Layer 5 of a small transformer language model trained on English Wikipedia (12 layers, counted from 0, width 128). Numbers have three digits each and are written without spaces.
A neuron's activation on a vector x is SiLU(gate . x) times (in . x), where the dot is the dot product.

Input weights of the MLP neurons that the questions are about. A number n stands for (n - 500) times 0.0014.
n11 gate: 427506519638590318395389439441409500696532567333403451589466626615736519544431585465385513547491418432436609560418608484466437488577559431509549348552428512568472559506345456512601642469679447260444320623349516537559444437424360354359540586436595390609299692488611408521303613469478357663319503509414435223634392469549392420462446264462622448512330541525792509506466544307522463526457
n63 gate: 541441557353361403538862448475441436693509612346606696528616591286631525494631588455452446569543393555433627627191449534339657549384528413607512442470553539411572623424522373366381573460401392494643550371556570516385587662541513562431512659375525434287397630405353326539521531341478401551356577655513584515551528561552592732383431534532677438386453369515436512469459437578448500587530
n74 gate: 488626397500372503459624560552528610482631563596472524545542346479451540687731407657525611699405469549530476587581590353613463509399524605542457530599364536295426412484615521405518372448412479444570658509552478322512515432669500372380452582512677599566446397557660413479657377389629433409485372479585527509572540603394245575519454537616692509336621312436717563543589332632319412783467
n81 gate: 559371570337467372613607599572452509407627497447506464377677385464349432667425503534469520384444525434544564712551579525566545505345397514464676508603534671588230478605449425503434449547457525618406587517570592667528386310503407483573492522663576450443386375333265494538511472375429533466541583345566434415492301530481541580393534470418456492345469489553563448542654531586442376500590
n110 gate: 630362385455361545515565535408407512482518419518359662532614440476446805390485494549482528518554506509480497582512391467562367503318452407300574421471578477494216538570488536446441461571500533273405518606662411637782593581391555482428447353611533626503392456582309533593394620590537536518503589427375435441549527556471482537385392435591433417355554518565673391421662391479371220614643
n114 gate: 540545482530509654598569334548573460411414644564527482322456458479679503657679543355463534433650512551408515472436644563404451550347578573343428600503527397592403479552292334440346543527432530469443643384518426349563494452485365440482485524707476564549412560390251359497334621328414515559307533485284440393394356545613497417252698590518321539527470552407429405396448469615580652587580
n135 gate: 328606365545625493517460570354312497544694493541705416436480466575510713633596572490566619593398376507430446289648521290317438416514452603490480553433661364621534345403334544476590452449507317417452676562493511309368732493535400206493379346370428493427457443557349711547362500381542296577554629380357585450613460591540372587503397436573481631635455654368641198579432462592225540359547
n170 gate: 636426438294462600250570472430625516494503422429500484349691516490490562398413500631709497562474594566437500640620477615331549469543465513491462512606658431532596608621331430439531503471713774529554403458542563318471519587565347503564674342591682739412528226468598340647528613609530615520648580409589618516559583263418462493552419580696321693456358680427409610513629471478557490348519
n201 gate: 515617515362564471509623697656445399594465500295497483443417447648488659532383515601521440420520421514537404459547512514587333511575349555334342338403579475626485491444583364474369624509349555538459477456538378491529707389627456483599555523429418556426577603334509400540474263558586575574323642415479578486308635437500555693515485367465640353653605588364486695403500568445663500566486
n205 gate: 443509485434625602482482556509680414568394497515781612383512587581527437318539464573384743700497479506471414309518448440491443491432539458600370401497617567556407521506506566336597536340357443591500382645608482416319593608445442574503653324380591500515459391400485409480603587551463467589588429287500649606299672391420281546412539375494320462390464560330359476566497455530512411395322
n228 gate: 556626615537527641596461512479291443437416539525690748485623525445466494509525478378500658342686587751509454646475540582546469497494524645593603464410518473449601521656438583457506522609321448497549553611602509347445399279512519506466518262563509478431392519458440525452322728411356537619566470527409494485476770579503646682385435399774384324397438531451617503475402503378440291449590
n265 gate: 422463252527483587605675695423480421240565493480651355704526332557507734657547470339520648405654473493546523568524592477646439536552674574474364435467402285447410414527568540480733422381401550364537442476460620620457430466551486809554341615372364389356418598401543371444582641336360427651395533457466703652451294483434636517357399420456698619570712446390382563575635480547418430431601
n272 gate: 500614309618592569701577556625620482362585643533458379565421461578557367766563512463524565770384597491521622485500533542438409603528536308503530360573509456409605444473555395530403539411442691539482558548563457518312467470488716429386541521482394563301477491409415220623476416341451616500400420538620428341477396598524393405655361357524530666476500530548506314515494479374432488677629
n274 gate: 516532506474398420699608405487407391273542609529612421513447503577684584596523558510336424438625594414462542595334595621525341572424321126434306631516423403472407455591601705458478637348569583380577656584652559564532510654552555389481376535585334587585559480560440432650427423445579602579566414513559516560597398468535668411474422353601479313608568277746617273383374464519604576450613
n282 gate: 372494552448530697531577631524697642402555424406597571467361618473442585545558461519681351576491424491577671488265405320536479488544632588473479706503518579559627491472344512584533445491312428549392384579633621464494705582598570563567473414290433388377412679524556528374429400434540254552435380512605380476597536586563512478482616716515655545539454555620450527704642629449649452307450
n299 gate: 581454506587723589450673433601534371379625476342540451560614522571670252543503179491644361516534519621524589512229481491619559560497540395597488509479454686485445619459269518583434378430506414578632575488451437543665660558572463527568555536341494450443563519400763556350343528549469546569340399635412528518682537433512360629631590601591661494534426593405512521705552578614509539535392
n310 gate: 534592398543476528271389518539408387671413681549451401410425338567393518308567497428572519355460543455625509491593460485427420455626360583584808488619267530512588512478416549311383574575606388429302494244472534588485604518466302479601494512434447365469560541533458463476572371521715533319569373691294482425453615344437349484401562354376514400551423537385596449559399571613533575598560
n325 gate: 215503510423672571396440563481535497497487662619599459314503214689481471471371532562702352552436435525541398679565490541462429374583452629550563653541481456286487557405455593580500445614651723610414400607333487449532439445520503532583611585487750484471444594591557624294601410622428395395563564425251576607662494541168437484516439500581529370344523587634544635377590438490506484636344
n339 gate: 704661474618497535529385658660532684525417503538446432348497738588481730620392468461568442254475357407611553580705490484481385546747469389565428383605624586481326631355423560522382535659452377516497503506605571513484389364500369550683419410599621700471583408422503516534407345453748484606667293380481666534568562668431581632532525619468560603387433560544602441484490519667547522480365
n343 gate: 479533485604638387479550657506423552453668491485479587352604613527461679532423458458482552653591396456442347473422599476245428662518488536552474595607637402613550494521491465488538584345446597596524446506378685329347681408383458603539535320584695521373566469503401419589413414438394538488279559555455659375555260413553386606440494597485520553567387548647424561581547455470541713751454
n344 gate: 457543245623622402416521503534435431524740387580577512349662562675451562531626546434316317547527645558455515525432466433460392584446366503382512470431522455509638409587575500509548491524563543574439209469509484512463457703584413527641585585482422565378234526720536678437409562494569555353515470563494601277628439316467497597413367558400562385616466497546566410457454450365533358376183
n354 gate: 567338522474484506574578587456519373594513373612621569525385369722618516649478369588545379760617452641525393381452587702320510375536386774466308500438628429503519377742642623541475580406597228291608609253545497383509703503542416412545572500298468458279401646572541503435522369433555503481516462534422352562611497500500575536526503339555560465519462401554438500333510413468428569582673
n360 gate: 358580436500576564471544393544449334581590571458392387343453330564510374338449289552445434481548542563444494503471516503525539616500551353591380438593506491569503547542519779599603339632331475487570526523388631608335624325542561528446440547378532240529366573462610697516450487637269506682416804469314452409429320579563639337762609582571475673652545439532466588381481574560306629418503
n369 gate: 527714392500423699422468617453702433410518445363461570450485381473479437595488229527189625485379584679427559473488654468326596442390538402354438656526563555465319303491587456509360572418391476500364497482601384497624568435419632415592509447506500536491460466445442533436593530610500500667319370543567550430575623594456239603506485574473460392615625402367386547533512458565675556423486
n420 gate: 481554529465497506432378384547672370491297423673595337488556516510545818589500353594513363500510308641366582468506532446617596625461326704463544481534420574425551383451332611506559474390620817490532664323797484395538707599526452516379513325310506369438590560406544513447419519668598456357541446379627509597485487588535434458616555358477489343487487503696647406384439487494403428622602
n429 gate: 517561469425533547404290523802662344278514753643456420470622642433860691463639500500586274411480622580764537438442435665510517391559245554487397464556446388430520597593404399601470616603603560623426446357622507392477541601510394503689500381490633473531516676527384329424424392406624641493490497573673517560398437527527540614466466312538267527497391534574434490415392332241473640577618
n457 gate: 345588540454566681524443352362334519530500717518391503539497476437527534726603521660497413494419631610276635494384500506413527349544533352381539438294555553417645697463610500627553800428639413363659460564376568292500639337632543389482527530320448573568559362411399573494340327521537458469500434447515641384594566429568413543528424560436702497392427494533556488415355506500476545559497
n507 gate: 651535524518474559512570370412547608633476300610459561396647411559494420418420400491464216557380580573523558443518461260564408572579503476633593526517603517523459451635440418500304521358350351583456542604612406588482571547389649468656625373434518453434474782546506396546483556462560567617497421451491269520594680387596500395530494567482411436174500524658422529372485539509462651615451
n511 gate: 605387311463370534605756521546353472584376378417576446455362469552389475485337583685584399444555300609697314584543571488633469497494509555371606345655515446365607491425515570564599670458310448358497401448500670469515466472568516400362642605413274454653363618632530447458488466439491485447536591345522515317655530714328325447469497549488476476688448423561551452478442624476479488601667
n11 in: 540426454443401509494497369350383515567336566477565606469419312528340506608548446285581424506310592447511336592537610607582517500547520349413573644453297353427551551480396641608455486393581517474543437403397412455364520534315488497446441545453417440361539574648436575553503406443567432555626616333497444539539542573612399549506506542627481584708451808534645503466503491423447461324699
n63 in: 416429550407552518338558409476475462588625581435694536476407460543590401752580485550453595540503357309566445516432310518506550316608607639965655629488503530554383488513422479509551182433500451531448506478552503567543546491653472534568403473464407451478497519506494528398433435549579448195467314494613573554458506600652512368597345482497473555482404537628533373602648416601294418656479
n74 in: 454351368506461403604384610551594398429660426497567598420491485515445344627770391426509351623500527697524596463574558319293479610459554518363524559397488659589421554611448398334613531638481398598449622610457534524500539488497436329521548491568601473392364506470396577627235485313605352423571554663426536619524560226500497562518387485552480431377570467497548366512518383467315524240417
n81 in: 563580467503596403336581439462615391277575457455432639445581491418417655624639497621395430473500488517762427608434479327681646592570450453619480517535612623610503570485440327415333679398686509443371426580518527547629630580491584655482401584419578542545489448596355581483764479270425406395381579463627629526457453445712494491372491439506474686526595488585486486500568521515483451372563
n110 in: 453558547528612445600357484372467621516430342530500481400481456434594519495594506649522556633464492505470478374436400544299525610633661354613448529559574393551692587363469732511484545359615637544511536475610568464505533327413586598453381473419458536475398360406549366433476533431385355492557492492593358454551481367467389579667669462467577364761503555374532451475486617522408595378414
n114 in: 509605514494388545451542455416372590400437486409627536531511474613509526520616403552434616474477563654472528592517655421449494539398576494542422442461540423241486447558841483548575523576254551151610677586446456418523520534483371458531486366611385677552608518614517466550391608424451641468553565456445483481525296444536424566357583528445528391587480457629497319514520474613600425567671
n135 in: 387580438519541529688554604239224562393468662477410579478315629446442536503442368539448549494471674522300430370474380455548539437401420548434525347462616329456439462308416554436760484449510430426468645620468668353490516506445549398452453503528769613634450680393547458594462622433441548569563589422389548680534529279778478484477558398689593427497255564583390380409593588628342478480353
n170 in: 719453461562410403473436604395588629540432480591462552454394541494538497471447503449276449595348586488463509479568328430485544511412325479537491537557509340468547488717396526474514556506658555296550506583500512433343488705589809401532607569466704585650403506376503556611684662547563669712586491428485517572477683422497436685414518421506516517271491591413506468592474307374431517430471
n201 in: 557373494586538533674736416476512470500596359583618579538413464524349342556447444603545737736456288328425344590371323503362566567619556559393652543425717606587527430521581435515465491395645438458426530586654424423547414497506386192500529558500380539494416559512445587382532556580382335657419658500509609517517477494649518397380491491560523678447562524474529515491444443659523497320526
n205 in: 374594509566525278465497665545480363659428478532546346455558466480420532511517394712517611523486466444444557405425558426511276631351489412494357362561494602592446449503555475472436517418439670371514460603494523415316634423376367539509559402486535471462467527489349523530631671662520571419413531592645599673381441354433472448368486556474297306438689531466614520782480457486500410535411
n228 in: 335685503519506488431549337316361450579363557407380567488696556457457575531556370610651554319457506582470482675512587525622478325357482404554695521554509449382482579425575356442428541384211521696497578388506560543521568571553550424297406427431466599421650471488530450491276611432598570591660613512487268561446448637749506619550469592594459628457528667332337642469466544466391473602386
n265 in: 408431475313688702407460646431538323543618433598399320556589396550494564472266383535494555637575513652512591740577417437641589491318425652355413423417503380472569431513465362383664293512523632427670608535421532560353604500426733631519503556454347487487641687494398478227466608283403353545429544445481466571439525475428622561698608531330528621537443487459512571424491494465543310477439
n272 in: 581434219491435617439444680378397544413651589584503320331612445617417460551425497459515585564304638647422466567480639412503639542506306468610585400721466442455637494538549472563388465596550551364546529543388482549400572463471465480500497615436622457284494452390402471712410408517535400512478361483637418489533528601500384535543411497372589599474512494591444534457655491240404596343522
n274 in: 447531351234348279553461512414266487388684536735472567509422426469466537500632485525522503478555435470659524381522625610533419446560631531633585401443408467569580536478376442469530531427419573410457562491219431423424525604438550479392394509410509614547401314428407357431551401454569430770618409395547601627294491539445318635481500500697503360512540651494422461491540681365678479313683
n282 in: 406203548486382599389689386365497462566634440528396414403439497320659469570424463575635561606486392417470371554634483351522469600314511732622575593657438566605432321589543553492481451511500511631413474304497413514413635497606380383545522619453560452457462427550519440527503455492465593632492545445448444633412455433592508630546707391523541483640352678536461458497458591649567584520519
n299 in: 308512396509488633672497464527661602334558629655436589316574388434439363597485546580518568531572686434612488454396552470494463604453524333467587512653436382643488593485475560509654613599707554632596637396618407563503518551546313458231595464506518491296297298289384445518601533364330455664420419574571518336644644411440434398457436485432513443488628567614485533488439620452533506388574
n310 in: 402606476300355556429656537567521326284550580659456439532440559459547595611386424623461449565401509497368564476536461453567606738518710588345497406497541591529354459524414631529420675483569579536412462562635587535579529570467675694409647592520441618348412378828529518543575459430548468575425555594500451468548610269416491572361488483652471393500368588570506483408406616564618486557531
n325 in: 541562385665242450625356477407477473431369554341509486583411479339462606407462432338417524376538630555523436455524497529657456385488529553411595625651482685543746552443666357374537367604602616574529586586429461576552444450515396372532460437466476409614517537388578589537477377708557666566322526563533485405546439676491445416479388523458657561526403321285552345538424384430440413594355
n339 in: 410661564444607661593667486489522460552233567559472612413440475428575592594628500463477591587370584443411337427427545481533494435489478661544382538627603665524627585649447445461416668412667528525301575517620403470671522578523584547400473391495396439347514353565598497481535556569426376517590571449627316546452511437470530378579383340387451484569386464528625549363569576425421552620627
n343 in: 422377553577463583522464258598635538612310643627454446503407330430448639485540602478538588506524286452593485500603282430771599644459512472431549551551482629482712661594444638350407475385603595469451472385534525365433463534500565591392449560392717312368527798578621475455379623475588381494672470650591546533664500609488485368509481415388435618448454522448630687463534512402437576357527
n344 in: 555578485500414380524607512479488568721537637524305497568471346497585503662422597352482410701542494524641401628625424563515430409633464557589461526444627541562542345619387401539479412351221297536551588533373478536569566452466500238362470550450409536518324556538320521696358328623371670408394482650478521565579286432476497402540524369479534536452452415512308482670401512521417426528603
n354 in: 316460595529568392413517581585643468391546470572247424629517451361357353517477406465674497468421334430389472584491425500441655497447520400447452392483409445500554427503414537580366445466491466437526405842531392642582620449407451483454542514706488574526655565536548575417528226534459341485439548578523534615555469548548514480324463432364529545407466514472497494422680422284511368571689
n360 in: 509580497664576420653409669515435424509456470376285412521765466546512416485420339390682623500506537464401684528400600295427450545630411611488652548377373419573552509469413598660723400570509408547620556525432503417365475605735469479534491418500382596547506481666651497602524528595484414478518576527412436682479582536454482296603664579678620494518630614518557288453346481310388600278440
n369 in: 592491393488578477545523586547650554486423417435509497356529582403503571620544468596407428645392515448617372432423506413332402500597657662460584634494350548431456509533512462453509405378330477426515598606750419588450477559530497311503486434537473488659526399457627554449575429544698593290302442386464643434597599532393297548274385436497314266497647497427558480553582325646543538415332
n420 in: 563458479256588290317678474459729567517707468416512544340442325618518554361601360542485479569665494296546609407611554485450425686527473589500600566523619555407533509437383565571590524485627376689465494596408497394468604420711506494367453646381629521309454441433538602506628577592691571615634512465352418602500506497351570530590506485518348541609452571559549698560548566541506614494442
n429 in: 515559581482435506602561462547559639506557448411308707503454619338342327485571551482551448437571515509413462575512560579544521538488515628642541382387548419456402652458455314473538365406485279527535437539432564408291328388386686509441398471379374622566287460674529323537386607473376550533285441431551447451520480669669564319464780518521520745465455539421393433542512509470515415506529
n457 in: 346598342562597396627400693397567553521519592491482404350503349378614383408758482503550799410515620672533445494615441479382488704346570359545458580554531476452472455460395537555566357312606567515463722290598491647540411561447522485276506494422550466453428497446590491563304617708547409525572597312603606479592551434422482450506417591606353288506438512555464566630482484442566594405679
n507 in: 602505616434476599542616473641396517629486521550525597484527503628544343323470525371414500669484643433457437578492392410560478269508628544618478409455635495586451316586580628541417500327520636312429467492346433467598503341430450486459540444540591409511588446685543647353487681462514622358452448401598356484468392314621470522409448573458476400443379489508462519506607558530543597350463
n511 in: 569589494640591363539506783518378655436368468404447336436535563411345431530613470618633305368568452652485482593452566509532467739362491366494565497436399428378491615554470367518451497485530470512509461560461625692450503366563199632429553488668491458452457386500465599465304518592685411579503494575318527386636635357365333545494413453440530535497449524326430655374449470473605403457590

Each question shows a token from some text and the vector x that enters the MLP there. A number n stands for (n - 500) times 0.0057.

"ts": 629553692511474453571483555450430427697452409491546656600534610469515300553714496671522545583528454592241594472586478464435584441477488410613459523579423534760547588485453423477464386458504302518440409638426384512542546616539660469377506433510391595408449500530348558220552633588500501518418544491603662391563564508429666389658371488530306614592288623411655513347552473472489445463487
The neuron with the highest activation: n63

"5": 619467533676615311477539455585513702410682416584506703467394447433606580590417529309509473511520419416337586491587463665477538491346558740602447483546417528512590552654482441527449384621516425536652406447410590424494651455414719450455375479643555412496503467536580553441362582405522480471501549541547493484576539428658412438559617595518215666509397712482384362512482506569446600520551
The neuron with the highest activation: n343

" State": 463573566396268440386622417460296542708529291558478529385241561480539496465491657601547527583402482603392506397575484496602430616530620552522553430579457292635426559536717395504474563465437545629364532670452485447543566592498463683418603469512441495500465538442437591368599605217496612522519443508546551499541516439403416492531492507397308583368465677502587631632492407503424385535523
Which neuron fires most, and how strongly? n205, at about 1.9

" Lab": 494428575439384374653597476360477516477597612387520692335385653372639271472501484537501369620380544425527490461566533653667379379537530583522585518574475499461474509626552497436539572528464438559604487577450421315558365429399419693531526480530340596479536589381513621287402595576453592583551476540499515690542417615499475573606579439407218591558498653447399628455603501500400465395509
Which neuron fires most, and how strongly? n228, at about 0.92

" of": 476635512502608420678527458538468651451429713507524544421395465505562495469419651520556395489429470499480623534572428562407522782489731579495463395416447538379502408426647341465528466610582405581431531506469529703595559539478594508568443526598424414473574479390482622558502569250446560488564495416459442608537454527481660442498381529543244543481313707279668433400563494461679462337424
The neuron with the highest activation: n339

" ": 562563424400579241466402496450392525448644475530542456494510408497564241623603614342540502496596526414507544538560497590509453433435532699547664371394534458407506504521635401513474504567358493532565570541477457587577591525583663547434417381720604442385528598511532539459455459560355420588428773484566617460444509533413531487702642515314294510517446590329566684504448378526417385509335
Which neuron fires most, and how strongly? n228, at about 0.69

"3": 545458552668483398488566555570479704486713542432458702456374496531516508532495520294585580501504367424342531502587567641474391589403545567471507500440530479458561577511514318457476407579359329558476545501383698422469635434489697520472345542604498401602457381572508431415468576380473384507428526445669502395562522453642476513525733576529168548430403652545493413364370468548414497583598
Which three neurons fire most, strongest first? n135, n114, n228

" are": 551398582608534463627510621545575616445596628449628539469624386576345446720434515316458571465490404596489457402422383457548549589491538633459593494371532580516535575418668376566512624534479541573432441740550561505535517398499522523474416546653396490545685610549298526385628405501657573543519458449426387411526606501444431606625422479463208565549449629517515607379474531458645638407388
The neuron with the highest activation: n201

".\n\n": 438570446550517429550595577522565595428667522440422469449528518567492455552545682361517408477578606473502470397468418483518554541457362521663643496460346667339449412424774497425613582355394432412508457512322521434386528383465508551573474561536520694498474553601538595406482519585427494694448573520657407392523518594363490526600570480530194443480363654450599657416641554722353518440488
The neuron with the highest activation: n511

"1": 587463494610553393550577556612506681444527573573460443545540362397582424397442837402614358531513603602473522433534592436556589561485507512392584388560469514539392506457584406449438693537575509601422682343543542561481410503513544757464416584536497301696530659558492437424426589423393388437485522582641402460483540573589603505472721589490208515451504572514352480275473345410467437456462
Which neuron fires most, and how strongly? n429, at about 2.8

"ate": 508517465479502446476630426295472663660391328498482715352290530340489329401584549571727244415472393386507475531524502559416606607660627652596416295646466631590297595380642461426479550546537515622399481611462468509782397629648644534553350309604448470395421445505555618449527558330403563534615593561482436589510683489488558437425494539368400596487382618554460635513588505572637435510621
Which two neurons fire most, strongest first? n339, n282

"or": 448519512567517512580476632285551770500414575328428449490557484511539540281713451549608545605616532579416620399509215489549477320605487610501577532560569493372411531672649514586532720524521592516514671553457338556684438341335681567220544449418536494373667498502511492506357507608548347470578587649444447427630626364502512467532756603485567547555453491426779612406569584415409425491703
Which two neurons fire most, strongest first? n110, n457

" made": 549407563516459417588518711406619619567585529414507582615416629449521457550408459423579545545418573614508440359603367546509731389675530658436715485416434577393652558469642375381372474488524710439239422577413671557340210494606577484436458627555424415350486502423386715474572366532447629359509527541432616486654634436318673529742523410490418568302523584602413545345502526482629703345416
Which neuron fires most, and how strongly? n325, at about 1.4

"ct": 402465440400459327496497626468539720645489554419275650352398671345538323570469528604594442583339547610302333399635393658542627398478679506442662515498552616444442503483465350559513548475641532481520588576575262231477480586558482525552399533458262589519477581678692570386645734360431408364521497515519505506638421502575522775603372556421436669384569459364520490301454533428540524436652
The neuron with the highest activation: n170

"ment": 521545638461537495444592337467501807621586426495384663365483447364597379528682656638517353551449337638496523338465444722434634534563601455582669480561390422659469507506476681410347456615486674451502446593270591587635495560320409446346458564517497515479299526412488603399445433471659357385519618471645509525631529647605585452531461446531400538434379682693698623393500576538566499448752
Which three neurons fire most, strongest first? n11, n63, n110

".": 541331496478374294569564379442453594463339404585355621534462553348555575558427522546664568484537553359476480471366613467631524500479573589475513389338515444436429244540670262548406380501632557480473704404343486655646449593538484452524519608559472613597524545494567566326484613321395477563585549479749377488493443677335561262533418531543313452630579663500508630528349432559457627380450
The neuron with the highest activation: n272

"ru": 477537456504529662415371514486627456484610586613116491403397546472527509483498653280336394591392309350387613436500467509636470329497576611388473655507421490361510526617509616364481469614551470474440601443521382528474415511227659398383539635428435391369502516604758503449396372400563567433398452714554717394487395313511260421607389527402445489539492462464422699301580644219480385416486
Which three neurons fire most, strongest first? n344, n310, n272

"om": 376463557439511409526476365422583640509655484556401582505423647456660298553658789573541585716415234533418575343404467456387647527369504521421687446565503626516332499437654662486627433450573562644627464440474626400843394454370555704639430549439651565461488407542670397522510590439643514672596657498447429483675574513440556585412551441556476531513691588429652342458388487531505468502691
The neuron with the highest activation: n110

"el": 570558437377576388878504432592593657560376599566392647601484636538465459368637467533538609531592444361299605473693481652532803484537412519544660364666647541470668533408608501371539383655606429572399438524266308603707456547519467555392431563528524721504614583396540511530515324480516454561448396418682461410487642400611727643512377418601425506535600484386617482573501545478398327438398
The neuron with the highest activation: n339

"6": 600461536648512411498500562645542635339405590628449542566518466600584662483500538463545421479432510588477539493627473614499599449504538539504606453568438547550451547701591519648269417548622461488562515479291512447487389557531427552371437542637571463588494543579634443411450581295451419461485528555609640538550598441601559469566573593525151555528505614423479419386466523583370482520639
The neuron with the highest activation: n429

" L": 468497573488462379898422520413414652419443632530515550510355593494621626496448548490520480462496582559450596411523455581488548429512497549418557490418441666613469520625578470489389489547482563501430524397390462558630380499578399651376385644449604713580590674465533497410557427510522544519492500672669541582546588526564531522580571567199239300487566601498556530405502559549424451403445
The neuron with the highest activation: n274

"ers": 597531624470244513545633513474438418732527342500706747422456518428459302437679600463524554674395294554467656350445489481407598443607450504620571485538501349731441572374550530568499417531526493465486614607543372635651543546549568460428564585421445553445426499494549591216668618336322445424430477462625541578608645558296516504440444465451313558581437429504476474408473566428480481492529
Which neuron fires most, and how strongly? n63, at about 3.9

"==": 419572474509465246528558556540697756375552489503608447420483500616497514520504564275400403508487557496353478416512429411531377527536546570803495535638391405520560387415786359509468513451610635320461366561515411503299572509368526501543479583554574627557620578492458602470559274488385555651643406518764539624625423518574632659573500620442379527633230434466612692491504542565438577521582
Which neuron fires most, and how strongly? n272, at about 0.8

"ing": 568619588522544460547627327722462602678370608448326736383480641337610610662611418415686491583361295514456699522429497538464672473503650474489562353419415561413345595223682451497299480523523346478406481667436462724671436580443438459444598484468514493348481601647543690520432472405533520678625475497488443543373644474556473624441419371549401527469433686480561520466541585706593534523616
Which two neurons fire most, strongest first? n339, n11

"9": 597237411570482395518616489570596577443592459674601703551500444469642698521567458550497590490406497488481669367608450560447543526519479481475513456689456546416591578605613435701380376486541558461661567562507473435689315455451659581395424413547512375475603600501513568423395531454456652426532521561653566376471461472517373599559573620429196493547544579361337348381551430526399465498486
The neuron with the highest activation: n110

"|---|---|\n": 539549435533537446538604534718493736600588432441598553397689507461450607403557635442560360435623399511384598427473522547509690465545494500447405615300232734460627481401708504600440495460560364393617537472314480449512423492521455497379346610698324759407456700558597562487606578690482586447410361539467678315574438365476625544670567614387528600534563646387439499403447473431516536499389
The neuron with the highest activation: n344

"ank": 562524656439224360485534463465406553539405489480541349547601580478458563474544687569568465524471700514525620455327470636605605562284479473699532594503309347574523354582550440414457621531646742542405459477406364428572539469433673450354594614577439656548567792556421518578567596570394670264630413422384613404473473469472713532749500678588508586509521585191520564414549589456593365302611
The neuron with the highest activation: n170

"-": 473460509414639414308368399328435591362461428472518544496562551420540339699534640421510588368442556452293527542649580503615555473516569522483519477401526482348443392615525469565601265604518478550385694506424566496814479266509709354570605447612599373497566585565534652560439449622538602228709562399657532347686576292304551502675508606434407549504656556386664576487372446565459442576485
The neuron with the highest activation: n457

"8": 578356450595511390542611488541597642438637433723501757428436481386606516658466610354634563403512456414402633521557409545509499476569479613499539511645479423509615653550501455618424471491558480529563576489379610482575640513402581592397402410523590369500490464597529432403342503409460311401393586569603602339594477451518406515539683541510188571475413731507413308450576437575494513505506
Which two neurons fire most, strongest first? n343, n429

"7": 573438481629556395515620498620555624338622444709537699444369350435610537620451641359591577452506438437386543476595401579515504393554493611527557477626471447527611666540455467597410437507630435503526518465340650473490616536399546549395387398587598382545472455626499432322311529395459332426367590590594546442604530462561422512559666602571219599502389714478463362433523445639470494535587
The neuron with the highest activation: n343

" |": 411422414578527530569440557620503682523488490447462674436429409370432506411426384591474498587552483498384526363375638430451607459389378492704461344511465332402527556667759519464413560329530447634603573623254620479601523475606558378424365454260626375489549388639522538478667399353545596444547408624607520601550493429503640640630523513503339560516528548370467616358655424564506384361457
Which neuron fires most, and how strongly? n74, at about 0.51

";": 429482515633484372537491653632521524558482492607454497442645418452441413424471506526466473447449541464233538346491525482596590512390554411440522520417467504435531434502755462552448563400436532675531551535603612513600528594551531313507457461380492394593475551426457440563517464426384560497404569492530531654555526558459577545667502431422152575559548534466481572424468541636533425324547
Which three neurons fire most, strongest first? n205, n369, n360

" O": 512396700508454191578508516399373522569486574461613550534382478544667251595497494534576530699630542464521561274527468531417421456492392668486539501494445447533455480551544551502552446420427597594402557447372480582491265482532545446532677373565518623334536461466693395414540513418471476521408529724678559654468491410500386538573573547147306537560537548402507673427455506594436541499550
The neuron with the highest activation: n205

"ivers": 574327547504417380540535413627371399552445536521431788435437506363566420468609560451588419745397174422373470302617666537495379602494510555555602540478460315676323554651636611465573447613449573478546359516701282572412566513400704521399521549367463433377345496539587559447533352481326533391464558607569327413507558617288449705510398584522439634371535567430484770450552496476570319555562
The neuron with the highest activation: n354

"N": 455363551497464455611485467576472679421550475452372630397419650517556414338500644696438582662261467597445678372411682557601542382463372369615592474470461410585359474551617496528559587526451360731420568504323509470625449509431567498513504530533497497581300392497444607653450625447556453573483460352632675614582445625474278492611468650442253440730575469547348615520545495517498436608658
Which three neurons fire most, strongest first? n265, n325, n354

"ation": 525622622579520340485528380392498686575388385462345663362481679327577441493559505455714390554452523553420571580548491500410653509574621636551741530455336419575382624488666540599407466556550482481564619699359466539646562391400504595531410523597349657604308602529427615366439543360793639424587554552461349442489609534550436445630367590547466591506297575689691639476447520532586298460568
Which neuron fires most, and how strongly? n11, at about 1.7

"omen": 579367723380407447582536415363455405495590358349583568462587648486473337524587482600568540560507387309490576495532538645762512609446652512593465536638391553631546730493685425606556525584595578590537638603373525653654479488414532527457506396544470544454597652404630681598462573454577512237488413488473678494554732488423531505631666512528305623521348442557368545500404469301496573564458
Which neuron fires most, and how strongly? n344, at about 0.35

" &": 284443481441490491433429464529515619605509535563498661377651457495599436469468486512545759525424459365336398425538618547627624496417426415386508632450483556448424381575561438541608535544414440627564672604576341605537363551485579522510457482442366531633484567536411643752545602399464487450469480436578538531735610430498358558594488443287256583698459659369470513534441391614557493516579
Which neuron fires most, and how strongly? n369, at about 1.3

"4": 531520531548605320424621638588323532360494467594462539551508518567482557437450625470667394674462507387453602506557389557409581521480430740483589453553355523542583384494583501486363661544529442446568545555450542448528505517545644608325346463611542236552574457555629404321604478319524628393467515557514515709672591485664498471606503574462257549540547709555548346444512499600413463509556
The neuron with the highest activation: n354

" reg": 561546462554411400508437474329455682307624580516527517424386522650478304583578523277392636586375467493458526337530622577613470551609532531611578581514589623609424549438671505375493424567454639520556556579513536430530515517627545573377522569615304475512577606535543526487488500690470611443387476628445501698503391507507544632707548450380224505519636617360539564427490497464626409468513
The neuron with the highest activation: n272